Layer 2 of a small transformer language model trained on English Wikipedia (11 layers, counted from 0, width 96).
Take only the direct path to the model's output, skipping the later layers: a vector added to the residual stream pushes a token's score in proportion to its dot product with that token's output vector.

Output vectors of the tokens that the questions are about. A number n stands for (n - 500) times 0.0022.
"===\n": 544 745 288 416 418 694 552 680 485 228 635 579 346 474 563 428 531 240 724 703 343 667 371 330 649 504 437 479 625 342 479 433 843 443 472 318 549 594 611 357 521 548 374 689 219 448 521 352 343 389 500 472 310 339 475 465 537 614 240 399 586 735 528 358 562 416 580 505 593 196 265 439 763 294 592 492 630 365 293 545 155 613 536 638 362 543 314 659 541 483 610 698 676 259 659 481
"L": 509 695 611 503 371 583 480 614 568 572 682 518 372 634 216 511 520 549 742 434 532 429 390 487 480 506 697 536 562 369 326 349 443 431 362 363 452 494 515 533 493 537 260 514 350 654 588 577 506 582 547 488 508 440 646 304 559 446 630 500 546 459 323 418 471 269 492 477 461 390 559 600 643 287 441 390 481 566 355 615 676 401 468 535 466 832 269 491 550 566 431 609 602 436 270 717
"o": 412 407 525 432 532 472 640 643 644 482 809 478 566 348 455 467 436 545 529 449 593 457 531 604 439 220 718 414 722 585 637 472 416 392 540 415 635 376 479 360 520 744 594 757 519 614 609 581 417 259 701 568 639 500 525 500 447 483 454 529 560 518 596 380 482 565 535 546 345 631 634 579 456 445 669 557 366 576 522 724 540 404 500 410 714 445 655 678 538 340 497 711 445 476 518 425
"ts": 625 743 363 428 536 783 394 748 226 489 609 436 448 836 658 670 659 289 652 587 384 517 796 545 739 293 944 300 500 595 312 408 639 458 587 306 684 428 601 740 623 658 565 531 271 533 860 386 344 705 445 390 471 525 712 614 574 956 635 519 397 608 163 429 581 411 420 579 58 510 258 388 406 382 518 766 327 449 602 246 440 597 635 481 281 761 565 390 462 471 258 365 669 387 406 450
"==\n": 461 699 327 431 544 716 604 591 584 253 733 473 444 410 585 445 367 195 460 797 394 454 414 492 554 511 548 668 302 412 587 235 642 500 239 527 526 319 644 491 381 604 266 647 452 592 716 324 591 713 525 458 278 442 508 534 469 757 417 346 851 576 438 521 545 393 553 376 370 333 251 488 703 490 286 500 476 258 572 687 299 593 717 576 418 441 344 496 394 574 430 622 788 405 587 598
"j": 579 700 522 457 468 355 427 758 496 456 761 338 695 651 516 594 589 395 507 584 623 480 584 455 562 590 579 490 341 507 536 570 476 410 569 319 620 441 449 549 598 571 545 557 386 474 467 579 393 477 664 371 366 705 296 421 465 424 671 539 388 384 330 434 428 395 445 481 588 442 655 481 431 240 488 670 507 348 700 471 484 741 149 651 487 586 616 564 406 378 353 559 556 267 386 626
"ens": 368 659 463 582 284 798 514 879 373 208 710 583 622 762 762 433 260 365 647 467 410 538 272 536 608 606 780 448 489 435 496 633 532 473 522 308 496 595 525 584 408 580 640 559 705 509 603 326 642 433 330 597 289 108 324 607 689 586 584 528 340 606 449 467 555 407 430 491 452 605 361 602 490 535 697 530 629 416 482 513 668 339 381 317 515 628 273 445 653 396 523 763 469 401 657 387
"oll": 410 416 407 403 469 652 450 714 458 446 749 522 570 664 536 500 331 467 556 432 371 411 217 513 575 595 892 475 535 407 472 487 358 571 538 438 771 334 559 574 492 575 621 825 655 390 549 299 365 541 667 646 574 383 623 313 406 817 811 416 653 657 620 556 480 376 462 324 428 437 445 688 331 328 478 473 277 660 318 570 446 609 362 653 480 811 472 482 520 227 312 722 720 546 286 790
" over": 509 535 364 637 424 582 352 632 426 465 415 648 524 461 392 373 270 338 450 723 612 531 524 467 362 554 500 474 396 444 481 247 497 438 443 365 561 473 497 626 361 461 540 469 538 406 503 510 512 513 539 300 558 634 519 311 586 682 384 444 455 328 347 544 683 525 538 320 405 401 391 343 609 348 581 555 366 578 571 271 445 409 581 513 423 590 302 408 463 406 635 870 583 464 466 584
"s": 388 581 530 543 664 525 605 662 255 587 458 435 508 239 523 309 667 377 573 486 509 507 492 754 493 409 529 496 560 435 428 496 540 424 585 462 541 467 607 283 584 756 364 654 454 367 260 657 707 366 355 481 700 433 382 588 583 537 416 604 249 321 257 298 508 531 454 569 219 508 531 402 610 465 518 685 461 279 299 496 694 410 628 380 409 332 496 366 413 480 134 474 915 570 475 302
").": 461 540 361 418 539 441 170 580 331 470 726 490 637 509 323 298 216 375 576 451 705 709 389 231 254 722 656 348 447 419 714 442 524 309 180 373 611 551 571 712 421 350 575 685 250 619 629 443 536 486 364 851 511 656 335 370 478 391 748 317 481 603 460 495 532 464 505 414 21 312 370 333 494 418 413 465 459 398 204 314 570 530 511 473 346 526 123 692 402 365 496 587 799 269 525 505
"ics": 750 438 298 435 224 532 436 701 324 326 825 870 546 259 560 490 484 441 637 782 699 569 541 522 673 488 848 627 646 545 318 560 911 542 434 383 854 286 492 421 540 380 571 412 505 505 360 249 610 697 478 611 511 523 453 572 550 559 524 436 527 473 590 395 558 379 495 500 342 460 233 756 729 232 646 794 457 333 447 514 310 405 584 564 249 539 397 614 357 535 479 626 613 272 640 520
" for": 566 458 412 478 503 559 346 421 500 394 420 476 418 442 435 410 299 376 503 701 545 478 347 596 493 472 463 622 482 323 572 425 432 527 526 513 483 490 483 565 559 368 603 582 536 336 392 305 661 414 511 513 443 604 572 341 532 349 666 477 709 379 228 451 557 565 377 407 576 452 456 328 530 447 647 635 443 520 595 441 419 544 550 351 574 515 519 452 484 467 468 659 630 431 527 532
"les": 687 620 509 277 686 568 455 796 300 444 719 450 544 748 491 221 322 413 536 631 296 456 303 514 737 500 656 514 648 623 402 327 566 381 539 286 703 572 633 521 468 556 307 699 522 346 546 251 277 661 420 586 328 309 664 312 724 831 747 406 315 324 381 308 525 392 371 617 178 505 738 232 907 266 604 751 277 359 378 534 266 370 367 396 447 485 505 444 491 449 342 444 618 351 426 484
"her": 518 632 641 255 236 396 375 802 350 407 593 392 485 575 435 416 404 272 432 539 313 504 730 376 574 474 755 444 491 654 744 456 414 572 434 322 745 435 930 631 283 638 687 520 693 589 491 734 323 594 510 250 630 287 758 478 594 722 669 410 495 375 495 383 497 420 165 489 705 457 463 580 387 429 758 563 255 515 205 381 571 403 534 514 241 411 259 443 239 368 491 567 855 166 435 681
"ry": 512 332 492 214 442 713 475 433 308 680 677 775 442 688 372 429 303 426 480 475 631 467 518 414 573 643 525 479 556 522 427 194 880 440 567 369 702 569 334 542 466 810 440 619 633 331 592 316 512 764 760 630 187 369 609 461 740 668 570 412 601 351 441 500 503 440 495 432 422 274 528 468 393 585 693 756 529 535 639 674 603 571 606 717 624 402 486 573 613 293 556 560 809 496 384 390
"ile": 712 447 551 310 309 457 658 628 490 431 737 569 443 809 504 319 343 457 570 543 752 406 355 152 476 417 770 209 640 403 279 523 427 267 651 406 838 446 653 856 347 782 684 387 547 319 487 381 309 679 505 445 527 541 348 448 867 638 612 466 762 488 626 500 562 441 384 568 270 445 374 620 706 295 520 414 633 443 609 381 445 441 484 728 385 650 520 807 466 613 667 569 555 404 481 434

Output weights of attention head 1. The head adds the sum of these rows, row i times number i of z. A number n stands for (n - 500) times 0.0012.
o0: 420 721 505 632 742 311 410 492 541 536 359 384 300 696 499 542 597 438 489 501 615 469 485 537 491 458 700 577 530 404 522 424 467 456 413 412 434 470 462 482 496 275 496 470 553 285 441 425 557 507 605 405 480 498 612 751 581 377 573 494 369 299 349 671 648 732 616 585 427 422 569 228 299 526 362 430 558 643 370 649 433 490 476 537 481 461 427 390 407 485 649 616 557 323 481 429
o1: 643 656 562 325 594 284 479 529 603 257 423 334 574 560 412 270 474 499 440 576 583 487 480 523 406 534 535 390 636 787 582 499 597 368 592 390 556 412 322 437 416 312 480 692 362 213 531 438 536 438 737 556 572 599 681 697 394 387 587 470 407 759 788 733 421 375 665 436 327 327 481 626 512 508 625 380 294 639 657 388 324 429 448 531 466 662 653 492 634 531 653 590 434 269 582 619
o2: 412 712 498 585 489 457 553 575 667 393 380 632 371 446 628 541 253 253 512 486 527 622 578 376 419 465 339 182 464 311 610 594 456 487 515 630 491 506 663 355 518 369 270 502 478 599 516 439 613 669 187 563 243 518 431 616 431 589 415 144 343 503 581 420 267 536 557 536 491 535 428 584 513 483 436 359 484 151 715 502 542 702 758 194 396 377 472 743 457 608 565 672 445 618 517 532
o3: 507 537 636 558 538 477 302 624 284 647 539 493 598 624 475 404 401 348 580 474 351 554 398 420 382 687 653 316 415 444 448 686 276 483 329 405 718 453 441 529 533 680 732 463 337 268 328 500 415 482 331 318 556 283 464 397 376 535 689 328 695 576 565 506 733 634 512 306 410 331 324 559 501 291 615 654 475 405 547 663 414 443 623 531 367 661 437 551 479 614 407 548 315 607 576 612
o4: 404 654 412 559 603 511 623 603 714 675 372 512 536 494 457 650 293 448 448 790 428 284 399 440 431 393 496 434 465 611 570 524 315 575 385 546 593 428 467 629 344 670 399 510 251 638 396 549 907 651 473 377 477 722 432 432 517 527 503 659 437 347 658 809 325 398 729 532 627 506 634 754 615 144 569 553 536 456 393 526 382 552 405 519 313 511 435 436 283 252 467 351 628 192 545 537
o5: 431 363 859 390 528 449 594 623 656 466 563 375 489 731 261 740 687 607 363 631 721 369 621 488 412 481 725 472 504 519 534 400 542 503 589 454 493 312 598 478 399 646 587 691 533 469 555 386 409 365 699 685 463 274 530 537 495 532 387 623 523 524 653 308 668 476 554 176 684 630 388 342 669 387 580 715 734 456 370 659 437 659 376 482 479 424 410 645 530 465 606 616 354 679 600 501
o6: 424 292 380 700 412 690 386 338 378 333 492 557 462 577 610 460 536 637 402 275 632 582 311 557 499 498 449 693 327 604 469 523 528 561 625 399 779 670 554 394 379 441 695 527 388 442 697 338 705 481 470 495 328 539 496 280 450 646 556 468 420 482 384 663 152 671 639 576 474 435 465 526 734 607 492 496 303 620 402 469 444 598 404 412 287 434 446 472 520 463 297 550 590 544 688 548
o7: 382 578 527 403 467 885 738 520 503 561 352 183 548 332 468 596 568 541 640 734 505 552 408 363 576 427 466 741 401 466 428 744 461 241 450 341 439 532 488 349 454 541 549 330 487 552 700 171 406 556 513 615 501 469 467 606 467 448 527 505 732 480 591 493 653 623 269 555 457 331 553 397 490 379 676 530 427 511 446 594 727 548 426 414 530 577 437 301 488 475 300 549 588 514 531 568
o8: 452 691 577 415 434 404 337 530 454 397 461 472 537 420 587 573 607 547 442 306 222 501 311 385 637 654 546 636 668 485 398 481 373 507 604 391 493 439 478 741 576 434 447 385 670 465 643 520 456 691 409 394 515 492 467 375 749 627 532 396 869 757 385 712 417 705 398 780 379 525 407 382 451 528 493 514 504 579 416 579 666 318 525 427 567 588 356 295 397 492 262 702 567 403 321 480
o9: 366 555 512 360 488 473 335 372 632 744 554 526 373 768 743 525 629 490 540 574 761 592 699 672 357 240 568 484 635 576 462 359 480 575 450 535 519 531 412 505 515 430 412 417 664 479 500 728 756 317 480 713 343 451 718 698 705 306 522 480 223 497 575 327 466 202 530 438 479 295 635 655 640 584 621 469 431 554 817 534 485 585 658 467 737 381 662 707 456 220 508 462 618 584 121 601
o10: 513 436 631 455 639 590 722 418 539 423 475 510 363 620 367 406 620 451 815 494 500 524 597 404 356 295 511 681 462 623 629 452 496 395 678 701 399 705 652 334 592 175 566 616 598 411 558 500 423 561 527 401 456 503 484 204 498 500 502 626 314 360 530 134 345 308 528 269 744 565 594 357 586 463 669 376 458 662 435 665 361 548 563 548 375 620 688 679 591 504 507 677 609 359 449 521
o11: 552 779 343 520 308 625 486 580 371 556 690 564 382 401 367 566 484 672 530 629 630 388 546 699 708 518 494 305 619 300 477 457 517 351 262 501 329 387 491 370 507 556 490 507 512 330 682 735 466 512 711 745 373 518 502 493 463 809 555 513 656 522 366 528 723 564 547 389 406 540 456 398 508 516 399 592 353 447 635 468 442 338 552 386 545 549 560 393 343 497 614 349 431 589 449 457
o12: 463 288 350 280 404 438 618 295 596 498 690 580 427 471 336 415 548 375 541 403 597 475 488 590 641 313 494 681 518 447 725 502 461 444 589 536 311 391 512 411 562 416 430 693 565 474 483 493 477 333 616 511 380 604 439 499 439 378 514 389 524 444 366 366 357 662 576 554 405 404 176 314 630 687 411 548 457 456 522 621 319 522 646 644 513 244 652 528 647 471 497 532 383 418 421 611
o13: 552 681 552 539 739 415 549 425 429 460 542 422 418 451 520 299 794 548 429 374 817 501 437 451 472 584 633 459 484 493 532 550 422 580 433 554 758 567 536 655 405 607 359 475 266 530 608 413 620 593 508 590 387 350 817 713 202 334 694 461 563 599 764 609 519 618 408 394 261 507 649 577 538 477 371 344 417 477 611 359 439 530 643 665 484 502 591 561 605 393 303 413 428 530 618 532
o14: 434 578 531 413 451 262 484 744 578 732 467 489 690 494 513 424 489 352 623 530 403 367 258 413 524 731 558 451 729 461 645 544 474 519 551 454 529 282 428 585 457 620 271 410 524 398 620 564 679 593 532 579 409 215 488 398 778 486 452 382 558 688 562 333 442 498 500 523 503 453 511 362 388 550 624 490 409 422 451 532 525 591 678 661 425 490 305 935 677 663 610 587 522 646 621 527
o15: 446 451 591 547 404 405 238 446 630 510 432 318 370 513 705 428 491 288 365 245 342 386 747 435 405 353 694 566 492 570 595 379 786 377 469 416 796 400 450 437 579 626 338 302 560 620 336 319 259 537 323 802 611 714 505 418 550 522 418 505 473 436 325 214 432 211 403 717 689 526 236 471 411 382 579 464 469 607 692 517 414 461 454 719 360 467 297 455 535 359 367 460 375 683 425 382
o16: 404 393 686 421 493 302 433 662 560 646 422 585 482 339 372 453 406 387 505 625 541 492 632 620 420 700 597 649 642 359 688 280 455 612 308 478 626 421 747 518 462 463 323 668 531 419 564 370 370 795 536 474 419 730 626 463 496 438 541 573 467 345 365 494 536 429 615 573 388 317 342 499 603 473 624 430 462 544 451 667 251 504 695 752 459 663 231 507 629 650 577 557 397 706 419 468
o17: 546 380 172 332 365 716 320 596 520 488 572 480 421 550 587 546 448 525 601 519 312 368 586 466 531 566 431 754 465 506 525 433 400 393 523 516 535 453 559 711 478 165 675 511 318 533 672 232 569 389 481 370 759 574 698 462 629 508 526 451 665 704 427 582 535 493 512 535 546 424 581 515 386 676 598 543 518 615 717 439 488 356 517 515 685 595 393 421 473 586 682 476 608 383 553 477
o18: 356 469 355 477 535 546 263 606 766 238 627 335 537 506 500 427 817 707 631 562 478 809 249 362 426 417 532 691 382 253 400 649 516 590 601 453 606 416 739 409 292 271 564 409 540 614 490 508 441 371 617 465 434 414 564 664 584 478 518 528 364 468 287 531 172 481 637 706 275 632 305 474 464 595 456 642 591 467 478 337 592 486 538 552 438 393 454 555 583 398 479 485 464 638 521 492
o19: 463 441 386 567 539 312 448 680 486 587 582 439 516 651 375 492 352 254 604 527 605 583 502 568 405 358 556 360 540 340 319 544 675 473 494 656 527 439 760 491 680 546 578 474 458 516 513 406 357 549 415 613 599 581 462 579 337 481 479 657 479 432 464 559 304 480 597 609 565 485 581 462 574 330 547 482 428 789 415 544 553 406 824 345 394 491 435 440 569 535 414 535 437 676 413 397
o20: 623 661 340 439 470 565 369 442 645 490 562 687 634 560 356 552 486 338 400 262 574 569 710 558 379 522 468 629 247 483 546 269 477 727 437 559 569 386 471 545 385 577 334 481 581 656 514 499 421 671 456 429 422 751 433 335 407 399 319 494 604 426 559 517 469 372 734 573 504 402 674 410 529 458 351 388 373 498 689 398 517 598 283 445 458 318 323 653 400 515 472 512 613 689 246 457
o21: 510 409 344 700 515 515 516 551 424 572 688 496 416 386 658 387 357 407 531 416 585 233 223 327 653 386 615 603 675 524 377 496 604 570 360 127 610 457 509 497 780 760 557 462 477 385 515 413 381 651 458 694 365 484 641 408 671 699 643 674 662 410 286 549 576 554 394 543 570 425 396 536 368 541 464 551 542 427 679 481 402 509 312 401 379 604 441 433 493 478 295 557 438 758 570 637
o22: 502 360 430 595 336 580 491 586 657 700 747 656 336 548 587 401 520 670 336 144 430 464 680 543 487 451 452 222 395 412 592 668 330 553 658 552 491 531 461 576 442 456 502 146 521 642 416 305 562 573 509 562 284 575 527 280 450 501 626 622 735 502 526 608 298 524 482 583 565 285 325 555 504 574 541 542 498 647 664 526 581 519 296 538 605 294 470 513 384 431 315 592 511 526 565 341
o23: 421 504 401 804 327 723 454 354 574 446 498 478 473 541 503 442 537 412 574 490 324 518 651 667 272 564 442 274 260 604 559 430 475 615 699 542 510 486 604 560 475 443 514 450 396 447 492 331 621 414 690 485 591 501 592 401 292 468 342 455 353 445 608 745 392 653 324 303 503 471 508 508 379 428 414 399 609 699 501 358 364 540 623 626 365 418 450 321 572 500 738 520 379 567 402 506
o24: 473 529 613 495 582 496 417 599 581 552 395 404 277 525 397 655 529 649 435 420 549 429 532 668 588 458 336 511 482 403 536 460 549 424 572 472 278 367 578 500 179 199 593 436 505 472 573 619 412 409 419 602 428 659 367 564 677 581 417 738 251 378 456 545 695 394 421 518 264 406 561 221 538 490 691 420 640 521 411 441 660 280 685 658 693 864 687 455 476 617 508 709 571 604 435 459
o25: 430 508 520 528 575 635 566 452 366 641 365 457 580 590 800 481 331 603 404 594 484 337 654 318 428 610 570 525 520 555 559 434 572 638 397 409 552 643 230 554 679 437 567 579 515 484 446 479 457 393 530 293 398 432 444 647 552 445 373 463 538 340 628 490 603 598 672 709 566 522 427 643 236 396 407 719 386 497 531 389 424 631 427 216 467 439 450 510 522 760 544 359 258 604 554 424
o26: 585 624 411 437 414 433 394 789 602 595 393 488 509 548 358 360 561 412 756 347 503 303 348 662 730 472 443 562 554 765 454 387 431 429 494 346 500 399 390 379 589 681 371 536 477 424 417 490 589 570 325 715 561 595 424 565 640 593 701 435 768 423 273 748 489 593 510 735 389 706 479 607 443 319 585 553 591 591 248 638 589 462 558 677 249 378 651 354 712 558 322 586 583 508 567 483
o27: 389 585 369 548 704 365 326 528 500 530 583 372 562 694 400 501 778 360 628 543 478 699 829 638 296 507 542 432 532 690 591 475 281 800 198 812 389 638 455 405 511 359 376 441 481 489 297 579 624 425 486 304 590 362 652 694 424 432 387 442 384 554 846 319 472 524 330 504 447 446 538 420 504 667 220 367 644 433 387 340 415 767 380 696 690 474 693 820 649 373 721 412 722 600 471 585
o28: 591 345 426 436 465 646 521 380 508 532 492 692 214 517 530 209 454 357 687 482 487 484 543 473 442 624 628 651 585 456 462 413 403 485 472 503 794 302 448 440 336 659 521 449 519 647 642 658 526 731 437 645 472 215 773 395 384 487 537 545 299 618 695 450 535 287 387 445 505 490 549 417 466 571 582 438 395 558 425 654 453 419 933 826 411 236 420 622 501 508 626 465 543 529 273 538
o29: 510 398 422 503 500 515 477 579 572 396 494 558 565 746 674 499 514 528 295 469 678 535 755 418 307 352 473 464 271 507 472 569 524 470 581 651 697 501 320 363 542 551 521 515 571 503 444 738 576 338 634 689 514 499 492 394 307 424 424 525 553 477 664 709 388 566 595 495 568 466 419 399 440 614 338 479 331 429 506 600 534 636 462 378 583 538 570 328 497 666 452 392 589 579 676 426
o30: 689 606 519 632 608 686 559 428 518 599 374 342 334 389 535 386 306 540 450 554 448 303 409 755 580 481 504 519 546 262 508 15 538 302 565 491 509 488 524 515 556 301 561 459 465 533 423 352 332 548 669 374 572 438 402 495 381 588 466 594 691 348 418 353 557 433 378 551 682 461 514 437 548 447 476 610 723 434 452 671 511 426 710 478 416 481 576 508 385 613 415 360 554 657 569 567
o31: 615 598 639 341 632 361 532 285 630 565 454 622 573 572 359 577 402 426 506 334 836 749 575 781 387 557 663 408 539 404 416 409 546 391 602 480 288 417 605 438 353 572 343 475 621 494 432 180 741 690 396 707 436 648 608 688 359 309 575 483 303 642 756 627 307 161 558 356 564 532 459 673 441 471 343 565 586 365 670 556 373 586 384 526 391 581 616 605 686 598 635 528 517 505 448 585

Each question shows a token from some text and the vector z that the head gathered there. A number n stands for (n - 500) times 0.012.

"ed": 578 586 565 439 491 462 508 522 471 578 455 486 596 531 505 535 554 576 476 548 376 660 496 449 504 494 527 474 455 479 494 649
Which two tokens does it push up most, strongest first? "ics", "ry"

")\n": 503 487 445 484 510 444 590 399 455 515 492 442 558 477 464 515 423 508 468 448 595 491 582 500 485 463 522 589 479 513 385 538
Which two tokens does it push up most, strongest first? "j", ")."

"et": 554 552 550 498 453 515 449 510 498 426 490 429 526 462 525 527 569 485 528 519 476 448 442 502 593 555 478 467 471 475 518 532
Pushed down most: "oll"

"d": 576 519 463 574 554 484 511 494 506 473 526 486 463 516 568 491 459 597 421 418 481 483 535 577 447 511 548 442 547 508 673 497
Which of these tokens does it push up most? "oll"

" of": 512 473 391 485 558 533 479 554 620 439 536 317 577 524 475 548 515 440 576 571 456 487 461 467 433 412 588 583 419 485 356 382
Which of these tokens does it push up most? "her"

" ": 587 561 557 511 516 517 474 476 445 503 535 504 475 400 555 458 495 608 536 574 413 443 470 547 511 487 647 525 422 401 540 519
Which of these tokens does it push up most? "===\n"

"l": 474 474 442 509 480 524 594 519 554 439 563 486 455 534 530 509 442 528 504 386 446 613 550 482 496 501 562 513 553 467 526 494
Which of these tokens does it push up most? "oll"

"N": 627 567 491 559 414 504 338 332 483 763 460 643 541 389 618 582 692 686 325 487 481 567 495 351 704 409 509 452 647 504 495 577
Which two tokens does it push up most, strongest first? "ry", "L"

" U": 565 503 479 458 497 511 479 496 465 506 480 473 555 488 483 502 483 471 518 469 505 460 497 493 543 519 546 543 492 490 491 508
Which of these tokens does it push up most? "s"

"b": 531 515 485 397 544 493 613 512 523 619 337 466 546 494 523 724 494 478 796 629 437 682 450 405 305 521 495 421 403 445 378 656
Which of these tokens does it push up most? "ics"

"ary": 509 508 491 420 479 476 489 538 609 496 413 519 451 447 490 478 435 535 483 503 495 443 537 487 578 525 597 416 475 504 531 467
Which three tokens does it push up most, strongest first? "ens", "ts", "s"

"J": 609 584 539 406 500 433 488 463 511 681 429 399 434 505 422 378 393 504 611 558 582 168 599 547 685 351 597 608 486 491 462 691
Which of these tokens does it push up most? ")."

"im": 471 481 463 471 412 527 469 482 516 446 497 496 532 534 523 462 489 432 551 506 458 514 556 479 533 513 432 527 484 496 506 416
Which of these tokens does it push up most? "o"

" e": 532 543 462 508 447 538 503 479 472 475 486 499 523 506 559 489 523 497 534 476 494 511 549 489 515 527 448 514 467 515 458 481
Which of these tokens does it push up most? "o"

" T": 495 453 450 515 467 517 458 539 535 508 535 522 546 485 491 469 526 519 547 521 578 420 452 474 484 465 514 532 530 499 557 453
Pushed down most: "ens"

"2": 545 763 525 617 544 500 508 466 443 575 477 519 486 767 489 391 551 429 422 603 523 461 399 502 421 443 523 608 527 622 308 831
Which of these tokens does it push up most? ")."

"17": 569 793 498 570 607 497 504 471 455 566 412 541 513 730 526 389 541 496 418 542 518 435 406 495 415 438 559 613 507 653 313 786
Which of these tokens does it push up most? ")."

" the": 661 485 526 500 467 498 490 577 490 409 472 543 481 497 473 479 440 519 502 519 488 498 444 496 571 552 547 531 550 490 450 491
Which of these tokens does it push up most? "ts"

" with": 480 456 486 492 424 538 483 562 494 431 540 459 510 463 503 433 523 478 484 494 495 493 543 561 567 539 494 461 471 535 546 533
Which three tokens does it push up most, strongest first? " for", "ens", " over"

" re": 529 500 473 502 452 595 455 446 492 529 517 497 589 429 477 466 469 466 539 503 521 407 479 511 494 482 526 533 449 502 508 532
Which three tokens does it push up most, strongest first? "o", "j", "s"

" N": 524 498 464 356 455 465 487 485 405 534 476 454 464 561 438 442 474 384 500 443 528 481 518 519 616 566 424 561 502 544 571 525
Pushed down most: "oll"

"il": 556 524 515 456 493 470 488 586 619 483 411 537 445 429 494 450 453 591 481 476 506 409 554 475 577 558 593 454 439 510 537 436
Which of these tokens does it push up most? "ens"

",": 465 496 526 489 481 519 508 539 493 516 582 540 530 507 473 431 515 448 469 452 488 524 508 488 499 463 487 493 521 473 524 578
Which of these tokens does it push up most? "ry"

" k": 565 479 469 478 500 537 519 493 489 472 500 505 552 471 492 461 481 496 531 490 489 483 481 469 580 524 547 490 454 494 514 540
Pushed down most: "her"

" on": 505 537 689 437 494 412 374 594 522 386 430 580 451 494 492 429 429 568 485 517 551 485 479 496 523 478 525 505 431 507 526 495
Which of these tokens does it push up most? "==\n"

"ence": 553 492 456 462 483 512 494 482 544 490 472 546 528 499 524 463 524 473 552 473 478 563 486 469 559 461 563 537 528 466 522 535
Which of these tokens does it push up most? "les"

"f": 463 532 483 553 625 487 526 652 514 413 481 563 523 577 514 429 544 467 469 398 436 536 466 521 498 455 641 515 641 539 653 489
Which of these tokens does it push up most? "==\n"

"are": 451 533 521 481 484 534 453 429 502 502 459 492 535 464 501 461 523 505 567 498 505 464 483 546 471 487 497 525 480 521 495 560
Which of these tokens does it push up most? "o"

"od": 516 515 517 459 482 518 475 512 447 490 478 463 573 487 510 541 517 472 517 495 494 479 508 462 526 506 513 530 471 476 496 520
Pushed down most: "oll"

"m": 662 488 454 521 541 624 580 496 423 463 599 479 400 413 468 495 513 532 458 446 427 472 501 687 608 448 469 480 533 501 660 426
Which three tokens does it push up most, strongest first? " over", " for", "her"

"ut": 547 415 547 505 488 542 530 588 520 410 508 465 540 501 493 479 464 532 466 554 459 445 487 531 443 503 545 462 445 532 510 518
Pushed down most: "ry"

"av": 550 448 442 429 438 546 472 505 498 454 477 519 528 499 477 453 458 451 525 476 480 503 539 506 558 536 493 510 501 514 523 522
Which two tokens does it push up most, strongest first? "s", "o"

"1": 347 417 474 697 551 172 708 640 874 220 187 684 411 569 442 345 249 660 552 545 289 647 748 584 302 480 741 124 406 533 380 160
Pushed down most: "o"

" t": 470 489 564 488 450 495 491 579 467 491 565 503 518 482 507 464 521 481 502 485 503 439 486 501 543 493 479 488 496 505 508 553
Which of these tokens does it push up most? "===\n"

".": 514 516 495 478 592 470 457 409 606 515 514 491 459 386 631 423 599 579 500 529 528 397 463 454 665 428 641 383 502 365 474 483
Which of these tokens does it push up most? "L"

"ell": 532 466 490 456 513 527 573 516 581 511 452 533 470 509 543 487 461 421 530 476 452 544 541 412 527 455 508 494 489 463 460 452
Pushed down most: " over"

"er": 529 496 489 535 464 499 512 562 461 438 516 555 488 467 594 392 560 544 538 533 535 402 427 522 538 438 504 520 480 452 537 508
Which of these tokens does it push up most? "===\n"

" A": 530 465 504 501 477 538 526 526 550 491 504 519 489 503 507 458 497 502 498 508 540 473 537 506 545 460 535 464 486 491 543 465
Which of these tokens does it push up most? "L"

"4": 547 788 507 619 602 499 480 449 424 566 377 542 511 740 513 366 553 490 444 549 500 423 392 484 453 454 538 631 517 640 398 757
Which of these tokens does it push up most? ")."

"al": 545 518 489 491 477 476 441 467 425 502 457 529 455 535 557 506 431 502 387 443 419 541 536 452 506 589 536 467 493 529 603 504
Which two tokens does it push up most, strongest first? "ry", "ile"